Layer 4 of a small transformer language model trained on English Wikipedia (15 layers, counted from 0, width 64).
Take only the direct path to the model's output, skipping the later layers: a vector added to the residual stream pushes a token's score in proportion to its dot product with that token's output vector.

Output vectors of the tokens that the questions are about. A number n stands for n times 0.045.
"ce": -8 14 10 4 12 5 14 -21 21 -17 14 1 11 -2 -21 -13 -2 -6 -7 12 13 10 -2 -1 -12 2 12 18 -2 -16 3 -10 14 6 -13 7 2 3 -4 -10 6 4 -6 1 -3 -1 9 12 -8 0 -7 -7 10 3 9 -6 8 5 8 7 -21 -8 3 -17
"if": -9 6 0 16 -3 17 7 -2 10 17 14 -10 -3 5 -8 0 0 -11 -11 -2 11 -14 18 0 8 -4 8 -16 9 2 7 13 -10 -4 14 -4 6 12 13 -14 -6 4 8 -26 -6 3 11 19 -6 -20 -3 -3 -9 11 21 35 -6 -5 0 -1 -10 -15 20 -18
"ong": -4 10 -10 -4 3 -12 -10 -2 -9 -2 6 -4 12 -9 -18 -3 -6 -12 28 0 -19 -8 4 1 2 2 3 -12 9 -8 -3 1 -14 -6 2 3 10 -11 -1 7 2 -10 -15 -22 -31 18 -9 16 -8 -7 6 -11 -8 -2 8 10 -4 12 -8 4 -6 -19 20 -9
"ea": -11 4 4 0 6 -6 4 -12 18 -9 18 12 5 4 -7 0 -7 -3 -5 0 -8 -18 9 -15 5 5 11 -2 8 -20 3 2 -32 -4 -13 -4 11 12 7 -8 -15 -5 11 -5 6 4 -15 0 -4 1 -9 -18 10 3 8 35 7 6 2 -7 -17 -33 3 -18
" Location": 7 14 6 -16 6 -13 2 -25 -15 -4 -1 4 -8 -9 7 1 -6 -8 -4 1 -25 -21 13 -19 3 14 -2 -3 31 -15 15 12 15 -27 15 -3 15 -10 19 -12 4 -9 12 -1 -4 6 17 24 25 1 -11 0 19 7 10 5 3 10 -10 -22 -13 -14 14 -23
"equ": -5 0 -4 -5 -7 -5 -3 1 3 -9 -4 14 -18 7 2 -9 -10 -2 15 7 11 3 -2 1 6 13 2 -12 -4 3 14 -3 -1 -27 27 -14 6 5 -4 6 -8 -16 -14 -4 -12 16 27 19 -3 -11 20 -11 5 0 12 20 26 6 -6 2 -14 -26 16 -12
"ology": 0 -1 9 2 10 -7 8 -25 -26 -30 5 -22 -16 -5 6 1 -3 -10 -4 9 -4 -19 32 -8 6 -13 -18 -28 21 -8 12 -14 -4 -24 11 -16 7 0 2 -4 -14 -13 10 29 -14 5 16 26 -12 2 -9 -7 -6 8 18 0 -1 2 -19 6 -11 -12 30 -12
"£": 2 7 5 -15 -2 0 11 -15 1 -6 28 -4 4 8 17 -7 -7 -15 1 24 -8 -16 3 -3 10 -11 -6 -17 6 -13 5 13 -3 -8 6 -11 6 -1 13 -4 -8 -12 1 -16 6 0 8 15 0 -11 8 -12 11 -8 14 24 16 -11 -3 -20 -30 -19 7 -10
"right": 1 2 3 -19 14 11 11 7 -22 -9 25 4 -5 11 -22 -1 -6 -2 16 8 5 -17 15 -1 15 -3 -8 -7 1 -2 4 -8 0 -7 3 13 4 -8 6 26 -3 1 0 -13 2 5 -10 20 0 -14 -4 1 -2 -10 13 19 11 4 -15 -15 -6 -15 15 -16
"V": 14 59 1 -5 14 -6 40 -35 -3 -42 39 -12 -4 16 26 4 -21 -45 12 22 -21 -78 16 -62 45 6 -11 -59 19 -34 9 -15 -10 -94 40 -29 31 4 37 1 -22 -53 -17 -20 -14 39 14 49 10 -13 1 -16 22 11 73 24 21 -4 -17 -37 -47 -47 56 -22
"lect": -4 9 2 1 5 -5 10 -35 -15 -5 8 -5 -12 27 -3 -2 -8 -10 3 13 0 -30 0 10 14 -15 -8 -8 3 -6 8 -10 -7 -12 -2 22 5 4 -11 5 1 1 -15 -1 -4 14 6 19 2 1 7 -6 -20 7 16 7 18 -3 -15 -3 -11 -21 18 -6
"꦳": 14 59 1 -5 14 -6 40 -35 -3 -42 39 -12 -4 16 26 4 -21 -45 12 22 -21 -78 16 -62 45 6 -11 -59 19 -34 9 -15 -10 -94 40 -29 31 4 37 1 -22 -53 -17 -20 -14 39 14 49 9 -13 1 -16 22 11 73 24 21 -4 -17 -37 -47 -47 56 -22
" Region": 10 8 6 -3 10 -4 1 -13 -6 -22 1 -13 -5 2 17 -1 -7 -12 -5 16 -5 -13 6 -16 19 10 -16 -1 7 -4 15 10 7 -25 0 3 7 -5 16 1 2 6 -2 8 -14 5 13 12 12 -5 -5 -3 15 20 8 2 4 11 -16 -6 -8 -16 15 -13
"*": 14 59 1 -5 14 -6 40 -35 -3 -42 39 -12 -4 16 26 4 -21 -45 12 22 -21 -78 16 -62 45 6 -11 -59 19 -34 9 -15 -10 -94 40 -28 31 4 37 1 -22 -53 -18 -20 -14 39 14 49 10 -13 1 -16 22 11 73 24 21 -4 -17 -37 -48 -47 56 -22
"tor": 12 0 -5 5 -1 6 7 -24 16 -8 5 23 -2 -9 -11 -13 1 -12 14 -20 9 -12 11 -35 12 -7 -7 -15 1 -10 10 9 9 -28 17 -13 12 -9 3 3 -13 -2 -3 10 5 -9 15 22 3 -14 9 -23 -10 8 15 -3 -7 27 2 -3 -14 -4 32 -13
"ed": -8 -10 -16 5 21 -4 -3 -3 1 2 25 -3 -1 -16 -5 -2 2 2 -20 8 6 -13 -2 11 -11 -7 -11 5 6 -6 8 -11 2 -1 0 0 9 4 -13 13 11 14 -16 -4 6 -8 -18 4 -15 12 19 -8 -23 12 1 0 -20 12 -2 -10 -8 -6 13 -17
" –": 5 16 -9 -1 -6 2 10 -16 -7 -4 6 9 3 5 -10 -6 -6 2 -11 7 -9 -11 0 7 -4 -18 5 3 4 -9 22 -11 7 -8 11 4 10 -7 -1 9 -10 1 0 -2 9 15 1 -1 -20 0 1 -13 8 3 5 3 -4 6 -6 4 1 -3 -2 0
"◌": 12 56 2 -1 13 -4 40 -38 -2 -41 38 -16 3 12 29 9 -19 -44 17 20 -24 -76 22 -63 53 11 -7 -55 16 -30 5 -14 -10 -88 39 -27 27 8 36 5 -25 -47 -17 -21 -19 36 18 46 13 -16 4 -15 26 11 66 22 18 -1 -15 -35 -46 -46 55 -21
"ll": 0 2 3 7 5 3 1 -9 14 -3 0 7 -6 9 -2 -13 -8 -10 15 1 -1 4 -11 -19 6 -16 17 -25 -9 1 2 0 -5 -22 19 5 12 -1 11 25 -11 -23 5 0 7 -1 -1 6 4 -3 -2 -3 17 -4 13 -14 25 -21 -11 -6 -9 9 16 -17
"ress": 6 14 1 9 -11 7 -21 -6 -21 16 11 7 -7 3 -8 3 -5 -11 -8 21 -7 -19 -5 -6 7 -23 -8 -17 8 -18 0 -8 -1 -21 13 8 8 -9 11 -8 -9 -2 -23 8 -5 9 11 38 -10 -5 -9 -21 22 -6 22 14 -1 -2 -1 -11 1 -1 15 -23
" because": -1 13 4 -15 11 1 10 -15 -4 -17 29 -10 -4 8 3 -3 -4 -5 -1 9 -10 -23 5 1 11 1 -8 -20 -3 -6 1 0 -3 -8 21 1 8 -1 13 1 -15 -11 -7 -9 2 22 16 28 12 -10 4 -8 4 -2 12 20 -12 -9 5 7 -11 -21 20 -3
"bor": 10 19 12 -7 17 -1 8 -19 -6 -12 7 -12 -16 6 -7 -9 -4 -1 7 -3 -8 -10 -2 -20 -3 11 -10 -9 0 -17 7 5 9 -17 14 -9 19 9 7 13 -11 4 -14 2 5 -5 5 11 6 -25 12 2 5 22 11 -2 12 19 -5 -15 0 -36 2 -18
"pen": -6 3 -2 -6 -7 -5 4 -23 20 -9 21 13 16 4 -1 6 -5 -17 -5 4 14 -23 4 -13 12 -2 -10 -28 20 -21 3 -4 1 -9 5 14 -5 0 7 -8 -3 -1 -5 9 -9 -6 4 21 10 5 16 9 16 2 5 5 6 0 2 10 -15 -26 14 -19
"m": 14 59 1 -5 14 -6 40 -35 -3 -42 39 -12 -4 17 26 4 -21 -45 12 22 -22 -79 16 -62 45 6 -11 -59 19 -34 9 -15 -10 -94 40 -28 31 4 37 1 -22 -53 -18 -20 -15 39 14 49 9 -13 1 -16 22 10 73 24 21 -4 -17 -37 -47 -47 57 -22
"re": -5 2 -2 -21 -3 -11 -2 4 -9 -9 0 14 -10 17 -20 12 1 3 -4 -1 -15 5 2 0 -11 -20 -3 7 -10 -21 8 8 -2 -20 -5 -2 -8 -6 2 -16 -11 7 -2 1 15 -12 -9 6 -14 9 -4 -6 -1 4 6 -9 7 -4 5 8 -8 16 20 -11
"S": 14 59 1 -5 14 -6 40 -35 -3 -42 39 -12 -4 17 26 4 -21 -45 12 22 -22 -79 16 -62 45 6 -11 -59 19 -34 9 -15 -10 -94 40 -28 31 4 37 1 -22 -53 -18 -20 -15 39 14 49 9 -13 1 -16 22 11 73 24 21 -4 -17 -37 -48 -47 57 -22

Output weights of attention head 0. The head adds the sum of these rows, row i times number i of z. A number n stands for n times 0.01.
o0: -49 30 24 19 -36 -17 9 17 -9 7 21 0 44 25 4 18 -2 9 20 -15 29 15 21 -2 3 -19 15 -11 3 -38 4 -32 2 -2 -8 7 20 -20 -15 27 13 2 3 -31 11 13 -13 1 20 -21 14 -17 17 -37 -8 -7 9 -30 32 -17 6 19 15 -29
o1: -16 3 -8 50 -8 5 -15 6 -3 -22 9 -3 -24 -19 -7 4 26 47 1 18 -35 -8 -1 -15 30 30 -9 -2 -5 16 9 -10 1 -23 32 -29 39 34 28 -21 -21 3 12 -4 3 30 -8 26 -22 -34 -43 -14 26 0 -11 43 29 4 6 1 -18 -15 -7 12
o2: 11 -27 1 15 0 -1 1 -7 -11 13 -21 4 -19 -39 -25 48 -8 18 -13 12 14 20 -7 4 12 -34 -5 -1 -7 9 -40 6 -16 12 6 -47 -33 -2 17 -35 -22 -4 -13 19 5 2 -8 20 -3 -7 -26 13 -26 42 0 -13 -17 -6 -5 29 -18 4 22 26
o3: -8 12 -23 13 28 -4 23 31 -2 -41 -8 -14 -16 -37 -12 14 -25 46 -3 -8 -43 12 4 3 -27 -15 21 34 -21 -23 15 -1 14 14 -29 -11 -10 -18 -23 25 -14 -10 -6 3 -12 -34 25 -2 0 19 15 11 33 -34 -15 -24 -3 46 4 -22 -46 16 8 3
o4: -29 -22 -28 9 -22 -23 -22 30 -28 -26 -4 -11 -4 -5 -5 -44 17 -23 -26 -7 -16 -12 -18 -1 4 37 -24 38 25 -34 4 -11 -2 -8 15 20 -17 -7 -40 -11 -15 -21 5 23 -4 39 -31 -15 14 10 -18 -15 1 7 -43 33 -41 13 9 4 -21 3 -15 23
o5: -1 -13 3 -21 7 44 -27 -5 -5 -9 4 -13 -3 -8 -19 -11 -52 13 -3 11 -24 -40 -8 40 11 -1 15 -27 10 16 10 32 6 -7 40 29 15 12 -48 15 -2 -4 -4 20 4 -15 1 9 -25 -11 -3 -35 34 31 3 -3 -44 5 25 4 -31 12 20 -29
o6: 41 -27 -15 4 37 6 -27 53 -34 -20 6 32 11 -9 33 28 -22 1 57 -8 22 -2 -24 29 -20 -3 36 -3 -32 12 42 -41 -45 -17 9 -43 0 -12 36 -13 -7 4 -16 -14 15 0 -38 25 -11 12 1 -26 -23 -60 20 31 7 15 -6 -7 -10 -5 14 11
o7: 22 24 16 23 24 -19 0 -22 -45 -37 -6 3 20 -51 5 27 15 11 27 -17 -9 -10 23 -36 10 -3 -46 -28 4 22 19 1 14 33 8 7 5 -11 -18 -8 13 26 -27 8 -10 -37 6 -6 4 -23 25 3 0 47 10 -45 -6 -18 -10 -24 4 -47 47 11
o8: 9 -44 -18 22 -1 -29 -2 10 30 -34 5 7 -18 -12 12 -4 -18 2 17 7 14 20 -24 45 -16 18 -36 -29 -19 1 13 38 -5 -12 -10 -8 -16 23 14 -5 11 11 -15 -33 3 -12 6 10 -12 25 2 10 -4 1 84 34 -1 72 -31 28 -17 -32 52 0
o9: 37 1 -24 -26 26 -19 -35 -5 -25 -3 18 24 0 15 4 -6 18 38 -31 -30 -18 -7 18 10 5 -23 9 -15 -26 19 1 2 5 -37 14 6 -9 -3 7 -8 -27 -7 -20 13 33 -20 20 46 -44 -28 20 17 19 25 36 6 -12 -11 -18 24 -15 -19 14 -22
o10: 23 40 -8 34 -7 58 9 4 23 -23 -8 -11 -27 -11 -11 44 12 -16 16 -29 50 -14 -17 -24 -1 8 18 -20 53 11 39 31 19 -10 -4 30 23 34 -10 -9 -5 -11 -29 27 41 -28 -9 -28 -43 25 -20 -32 -1 -22 32 -18 -7 -1 2 -25 -14 -1 -1 -5
o11: 1 -20 -24 -27 -12 64 2 20 -1 -21 -5 7 -24 -10 -37 0 39 -21 -2 -41 35 0 13 -3 5 0 -22 -14 36 20 -38 -21 -11 18 -22 -11 0 32 32 -36 8 -39 20 -20 -21 11 52 24 39 32 23 0 -34 28 -8 -7 -3 31 -3 22 -45 -28 -3 -2
o12: -8 -20 43 61 5 -31 14 37 13 47 -5 -9 -34 -40 3 5 9 28 9 -14 -7 -6 10 -15 -1 25 38 22 34 9 17 -41 -36 11 -41 2 23 -11 -2 -4 1 -20 -7 28 8 -15 -8 20 18 16 40 36 -1 38 5 7 -13 13 -31 -35 -18 42 -9 -17
o13: -1 20 -5 -2 -4 -18 33 -2 -33 -5 -14 35 8 -17 -34 -1 19 25 -9 24 -55 -10 2 -5 12 47 -35 -20 77 -12 -12 -8 10 7 -14 14 -12 -1 -8 -10 46 -3 36 14 -12 -28 -8 20 -3 5 -6 -26 -30 -27 -25 -2 5 20 12 1 35 12 -50 17
o14: 3 -33 11 -8 -14 -38 6 5 -24 4 4 -41 35 -16 -13 9 -31 -8 31 -12 37 18 7 -13 18 4 9 -37 -22 -4 21 -1 47 -2 -29 17 28 -2 3 20 8 2 21 5 7 21 25 -27 15 -53 8 5 9 -33 17 8 25 -11 41 -35 10 -31 -42 -6
o15: -32 8 -30 5 29 32 -40 14 -19 -17 8 -17 10 -29 -16 -10 -17 19 -26 -10 44 -17 -13 15 7 33 -10 -29 27 -2 -27 -38 1 16 -7 12 38 3 -1 -20 11 -6 -10 -4 34 5 9 4 -8 -32 12 -12 27 6 30 19 -15 -2 41 42 -23 -11 31 -9
o16: 7 -3 3 29 -32 -33 14 38 -10 -21 -4 -26 -50 21 -18 -8 -23 -32 1 -20 41 -4 11 15 10 -2 5 -7 -13 -29 14 26 -2 -7 1 -3 -2 19 0 -24 -25 -2 -28 26 4 -5 1 -32 38 -8 24 15 15 14 -1 -9 35 -12 -4 -8 -14 3 -6 -4
o17: 25 -22 5 -27 26 -30 -37 -12 -27 16 33 15 -36 2 -30 -15 -31 17 0 7 -41 -2 -10 13 7 19 -22 19 28 33 -21 -2 -15 21 7 20 17 2 -47 15 34 -1 1 9 -10 52 -9 -35 26 9 25 -24 32 14 -9 -14 11 7 6 32 -16 -3 -5 -3
o18: -1 5 -33 10 -12 -4 -6 -34 -10 -2 14 40 -24 -20 -15 7 -17 39 30 -13 4 18 12 31 22 2 11 29 -14 -86 11 -14 15 20 9 42 -37 -47 5 -14 47 12 -10 -10 -33 -23 15 -14 -4 5 -1 7 13 23 16 3 19 3 -32 0 -3 -2 -18 -17
o19: -50 -23 0 12 95 -25 8 19 -10 1 1 -6 11 2 -14 -20 -34 10 -19 -30 -18 13 -23 26 8 -9 0 -6 24 -17 -54 19 -1 39 -48 10 18 11 29 3 -13 1 36 5 25 38 33 -40 -17 -11 10 -29 14 12 -13 19 -12 38 7 37 27 -37 -19 -12
o20: 17 -23 -21 -14 16 12 -22 9 -11 31 11 4 11 29 13 19 2 9 -4 3 8 -38 -14 -10 45 41 -2 -3 7 0 -12 -16 26 4 -21 10 0 33 27 -4 28 5 -22 -59 44 30 -1 3 25 13 -25 29 -2 30 -2 9 -7 -6 -18 -12 -32 18 -12 -20
o21: 47 -2 -7 8 8 -19 -4 35 45 1 26 41 -9 -48 9 -49 -9 16 -9 -6 60 -15 37 13 -12 -24 16 -28 -30 20 19 -23 31 -7 18 38 -13 -16 -8 -6 28 -48 -28 -15 12 -16 33 21 17 -16 50 -19 3 3 4 11 27 44 -34 -9 10 -32 15 -1
o22: 42 -25 43 35 7 23 30 -19 26 28 -5 36 18 25 12 26 13 -16 13 -8 -3 -23 -27 7 -12 26 9 -9 13 -28 -3 -19 20 18 1 21 28 35 33 2 11 31 -27 3 -4 -12 14 2 9 30 3 -31 -51 21 52 27 40 -40 -20 4 -18 -16 -13 -11
o23: -6 -43 1 -27 -23 12 9 6 32 -3 -24 25 -16 15 15 30 29 -28 -13 45 14 -22 -7 23 38 50 7 -20 5 -6 -10 -3 3 -2 19 34 7 -6 15 -11 -13 28 -18 -38 49 2 -6 19 -15 -6 14 46 -35 -23 24 51 12 -41 42 -4 9 7 29 33
o24: -6 24 27 -7 -3 33 22 -21 -10 -3 15 -8 -36 46 6 27 -33 30 4 23 9 -14 -1 -23 -21 -32 -36 17 20 -25 21 -11 -24 58 -26 -28 -19 7 0 18 16 53 -24 32 -4 -13 -10 -14 3 -5 9 -25 -25 44 -27 -14 -7 -19 31 -57 -10 6 -48 22
o25: 55 -28 -8 -25 -5 20 -2 -23 26 11 38 2 15 -10 -14 12 -44 23 19 -11 4 -6 -25 -18 15 1 21 1 7 -5 -2 13 -58 5 -45 -9 -21 -42 -21 11 -7 15 -24 8 4 36 -3 41 17 9 -6 19 -27 1 -12 -29 28 4 -17 6 -20 -4 17 -17
o26: -2 37 -15 -12 2 1 -2 44 2 9 -7 -20 34 13 19 -12 -3 13 29 -12 -2 54 -10 -7 -23 6 48 -1 -51 5 -10 -1 -4 -18 -19 -14 36 20 31 15 -12 17 22 11 1 7 -5 -14 13 -51 6 16 -14 16 23 -32 -3 6 -31 31 -66 -9 -7 34
o27: -66 -42 -13 25 2 15 -26 -18 20 -5 -36 -33 51 -8 42 -18 26 2 -23 -3 19 -32 -54 -5 15 -32 6 2 19 -15 -31 -43 31 -13 -2 2 -1 52 19 37 -19 12 44 -13 -76 -45 11 -16 8 -37 4 -28 19 -21 -29 -56 -10 16 15 24 11 37 27 18
o28: -29 -18 10 3 -16 -15 -35 2 3 9 21 -2 33 18 16 -1 65 31 9 -28 -6 -39 -9 -2 12 -3 18 34 -19 5 12 -16 1 -14 -10 -6 -14 -20 -12 -15 9 -8 1 54 42 27 -14 -2 1 -3 19 23 -8 1 -21 -22 19 -8 12 -30 63 38 0 -3
o29: 14 -19 -9 -17 -30 -40 19 17 6 5 -13 22 17 -27 52 21 -19 -32 -35 37 27 11 2 -15 14 3 28 28 4 48 20 -18 -29 29 16 -26 47 15 -3 -1 -21 -73 31 10 57 -14 -21 -29 -3 18 36 -2 -16 9 8 -1 3 -16 19 -26 -49 32 -40 15
o30: -1 -11 -3 5 3 15 -1 32 -17 -4 17 -1 20 17 -15 13 -12 7 -7 15 15 -2 -25 -29 -16 -43 28 -17 5 14 20 -6 18 12 0 7 -12 -7 39 45 4 -12 4 12 -8 -10 30 17 -13 18 -25 14 -7 26 12 10 -22 -20 26 7 35 34 9 14
o31: 40 0 13 -12 -5 37 -7 1 -28 -21 19 3 -6 -18 31 -25 46 -5 3 -27 -25 41 15 -12 -1 3 5 -6 6 -28 6 -42 -13 -19 -2 8 -25 5 -1 16 -14 11 -32 -1 -9 -31 12 -10 -10 10 -6 2 11 -9 9 -11 -55 6 -30 31 -3 25 -34 -2

Each question shows a token from some text and the vector z that the head gathered there. A number n stands for n times 0.026.

"in": 3 -1 11 -14 30 -8 35 39 18 14 19 0 21 -5 -66 -15 -20 -6 25 -24 -24 31 68 -25 24 62 -4 92 10 8 -9 41
Which two tokens does it push up most, strongest first? "tor", "ed"

"p": -1 -12 -11 10 -13 3 10 3 9 9 8 -16 7 1 27 1 -3 1 11 -3 -12 -7 -13 -20 -1 4 8 -15 -10 11 -3 -6
Pushed down most: "if"

" station": 2 -2 -8 -4 6 -3 0 -6 3 7 -7 0 -12 4 0 10 -7 7 19 -7 5 -8 -8 -3 0 -13 5 7 -4 -5 -1 -5
Which of these tokens does it push up most? "ong"

" ": -12 24 0 -8 12 -13 3 1 17 -2 5 11 -13 10 16 10 4 9 -1 3 -4 9 -5 -4 -10 -23 19 -2 -16 0 -2 3
Pushed down most: "re"

"fe": 0 -17 -19 16 -16 -5 7 6 -7 21 -22 30 18 17 -4 6 -24 -22 42 29 14 11 25 26 -25 16 -29 33 11 -5 13 12
Which of these tokens does it push up most? "pen"

"ine": 15 6 28 -10 9 14 -18 -5 7 -7 -3 -6 2 17 20 -40 1 11 -48 -19 -35 -48 16 -17 25 23 -21 4 -1 3 -4 -14
Pushed down most: "equ"

"way": 4 11 0 11 -19 4 11 -36 23 -14 3 -22 -1 5 2 5 -26 22 4 -1 11 -14 -31 1 11 -6 10 2 6 -27 -32 -27
Which of these tokens does it push up most? "ong"

"ru": 15 -15 20 -24 17 -2 2 -20 -3 -5 -20 14 -18 14 -7 -17 -6 3 -26 -3 -17 5 14 -3 -13 9 12 17 17 23 9 29
Which of these tokens does it push up most? "ll"

" fa": 0 9 3 6 13 7 -4 -2 -3 9 0 -9 -7 -4 -16 13 -12 16 6 -9 16 -4 -17 -7 10 3 -7 9 -6 -8 4 6
Which two tokens does it push up most, strongest first? "ress", "ed"

"g": -1 -2 10 11 -17 6 5 -17 0 0 -8 -32 -18 11 -14 -27 -18 -8 -9 -10 -32 -32 19 6 -12 7 -9 -10 -13 -1 -16 -12
Which of these tokens does it push up most? "re"

" un": -3 -5 12 -25 1 -2 0 -20 10 -28 2 30 -31 12 19 -12 -11 -15 -4 16 -2 -19 -20 1 -4 -27 13 -21 -13 3 -1 -3
Pushed down most: "ed"

"son": -4 -12 6 -7 -12 -6 -2 -7 12 -4 -12 -8 -8 1 8 -3 -7 -2 5 9 3 -4 15 5 -1 10 14 9 13 -14 -14 -10
Which of these tokens does it push up most? "lect"

"f": -1 10 -11 11 6 8 15 25 4 -10 3 8 7 0 7 3 -6 19 27 -4 -5 12 0 -18 6 -3 12 5 12 -10 4 0
Pushed down most: "if"

" play": 5 12 2 -3 1 -3 -1 4 -7 -18 1 -4 -10 17 14 5 -17 -4 10 0 -2 0 -10 19 13 -18 5 -8 2 -6 -1 4
Which two tokens does it push up most, strongest first? "right", " –"

" re": -9 32 -10 13 19 11 0 24 4 9 -6 1 -2 23 16 -2 -15 15 24 8 -5 -8 -11 -24 21 -13 25 -11 -13 3 -17 -2
Which two tokens does it push up most, strongest first? "bor", " Location"

" the": 0 10 3 4 3 7 -3 2 2 1 -17 -2 -21 -6 9 6 -21 34 19 4 15 -26 1 -7 9 -17 12 -18 -10 1 2 -7
Pushed down most: "tor"

"ic": 2 -2 10 -4 1 2 0 -25 24 -2 -10 17 -14 3 5 -8 -5 -6 -17 -4 -18 5 -19 4 -5 -33 20 -8 -29 -4 -18 18
Which two tokens does it push up most, strongest first? "equ", "if"

" out": -5 -2 -6 -30 3 3 -10 -6 12 -32 -4 1 -16 -4 12 7 0 -10 0 -3 7 -16 5 13 5 -18 -4 0 -5 5 -3 -9
Which two tokens does it push up most, strongest first? "if", "£"

"69": -26 5 6 -19 34 -12 1 0 2 2 9 4 -20 7 -6 21 -15 15 31 -18 -6 4 -9 -5 3 -35 -8 -8 -1 -18 17 18
Which of these tokens does it push up most? "ress"

"el": 9 -22 -5 28 -18 19 -65 68 -33 -4 25 -60 5 19 19 -8 10 10 -11 -14 -54 -5 7 -23 -6 30 -4 -1 -40 -6 36 1
Which two tokens does it push up most, strongest first? "bor", "ology"

"mar": 13 10 29 -9 12 11 -20 -9 7 -5 -1 -6 3 23 20 -42 -1 8 -54 -20 -32 -47 9 -20 21 23 -19 2 3 1 -7 -9
Pushed down most: "equ"

"\"": -12 7 12 -12 -5 -5 16 -3 22 -23 10 -5 4 16 -7 11 -12 -2 27 -11 10 7 22 2 -6 0 1 20 -2 -5 25 -7
Which of these tokens does it push up most? "if"

" of": -5 10 -8 4 18 13 -10 -1 4 8 3 3 -1 14 11 16 -2 16 12 -8 2 6 -39 5 -17 -9 -4 -17 -6 15 -4 -5
Which two tokens does it push up most, strongest first? " Location", "equ"

" after": -6 10 4 4 10 2 -2 9 6 4 -8 4 -6 12 11 8 -10 30 26 -1 6 6 -10 -4 6 -21 0 -15 -4 -1 -3 4
Which of these tokens does it push up most? " Location"

"ed": -34 -21 32 -33 1 0 30 2 -2 0 3 3 -24 35 -25 17 -20 21 -14 6 -9 -7 7 14 2 17 10 -57 -8 3 12 -7
Which of these tokens does it push up most? " because"

"ec": -8 -1 -2 -3 -7 -8 -15 25 8 13 17 3 -1 7 -11 8 -2 -2 4 4 -1 6 5 -5 27 13 7 3 -6 -12 -8 13
Which of these tokens does it push up most? "bor"

"es": -11 -1 4 -6 14 1 -20 9 -19 5 -11 12 -6 1 3 6 -7 22 23 3 0 -9 -13 -6 -1 14 -7 7 -15 4 -2 -12
Which of these tokens does it push up most? " Location"

"it": 9 1 4 -13 -13 12 -42 38 20 21 10 -25 -14 20 35 16 -8 15 4 -34 -39 6 -19 -6 17 30 -24 4 -33 -14 16 20
Pushed down most: "ea"

"ia": 7 23 3 -6 10 -6 -9 2 -14 6 -16 -5 2 9 -1 -18 -18 14 12 -8 11 -12 -7 -20 12 -7 11 -8 15 -16 -14 10
Which of these tokens does it push up most? " Location"

"te": -13 11 2 -7 8 -5 4 -1 16 -2 -10 2 -8 16 14 1 -1 1 10 17 -2 -10 4 -2 4 -12 -3 1 -8 2 -1 -10
Which of these tokens does it push up most? "ea"

" number": 12 -1 -13 -19 0 7 2 -23 11 3 -6 -6 -20 2 18 4 -16 0 7 9 -3 -15 -5 5 18 -10 13 9 -5 1 -9 -10
Which of these tokens does it push up most? "£"

" program": 4 -6 -10 2 -10 -9 1 2 1 0 -3 4 -10 -5 6 9 -8 1 6 6 16 -9 -3 4 -1 -8 11 0 15 -12 -14 2
Which of these tokens does it push up most? "right"

"==": -14 -6 -13 -3 15 26 -6 19 13 -7 40 12 -14 5 -4 -4 -18 18 23 -11 7 -2 1 0 5 0 -24 -5 -13 15 -6 13
Pushed down most: "ll"

"ell": 8 0 -26 -25 -27 17 -19 13 -37 -12 41 -8 1 1 8 11 -12 0 4 -15 34 -8 8 16 40 -22 -8 -22 -12 8 -11 -2
Pushed down most: "ong"

" for": -27 1 -24 -12 6 5 9 28 10 0 -4 -26 -8 6 -4 -7 -7 7 20 -8 4 -18 1 -19 15 -22 -10 3 4 -10 9 3
Pushed down most: "if"

"ut": 10 -23 -1 -12 -6 -12 -19 20 22 17 18 2 -4 -8 -13 15 -6 1 3 7 -12 20 14 -7 23 21 8 8 -16 -3 -11 9
Which two tokens does it push up most, strongest first? "tor", "pen"

"cu": -8 -1 6 -9 -2 2 8 11 9 2 0 -5 -13 1 12 4 -3 6 5 -2 -5 -6 3 3 2 3 -5 -7 -4 5 12 -4
Pushed down most: "ce"

"ing": 0 0 -4 0 -8 14 -22 5 1 -1 -2 -10 0 -11 -3 -1 -5 -1 15 16 11 -12 -8 13 4 -4 -13 -6 7 -5 -10 -3
Which of these tokens does it push up most? "lect"

"equ": 4 14 13 2 4 10 -12 -7 8 -6 5 6 -1 12 11 -29 10 0 -59 -24 -25 -32 -9 -8 23 6 -2 -2 -6 -3 -16 -2
Which of these tokens does it push up most? "ology"

" role": -19 1 -1 -2 8 -4 2 -3 1 -2 5 -4 -18 8 5 11 -15 5 17 12 -1 1 -13 2 3 -26 2 -9 5 -8 -1 2
Which of these tokens does it push up most? " –"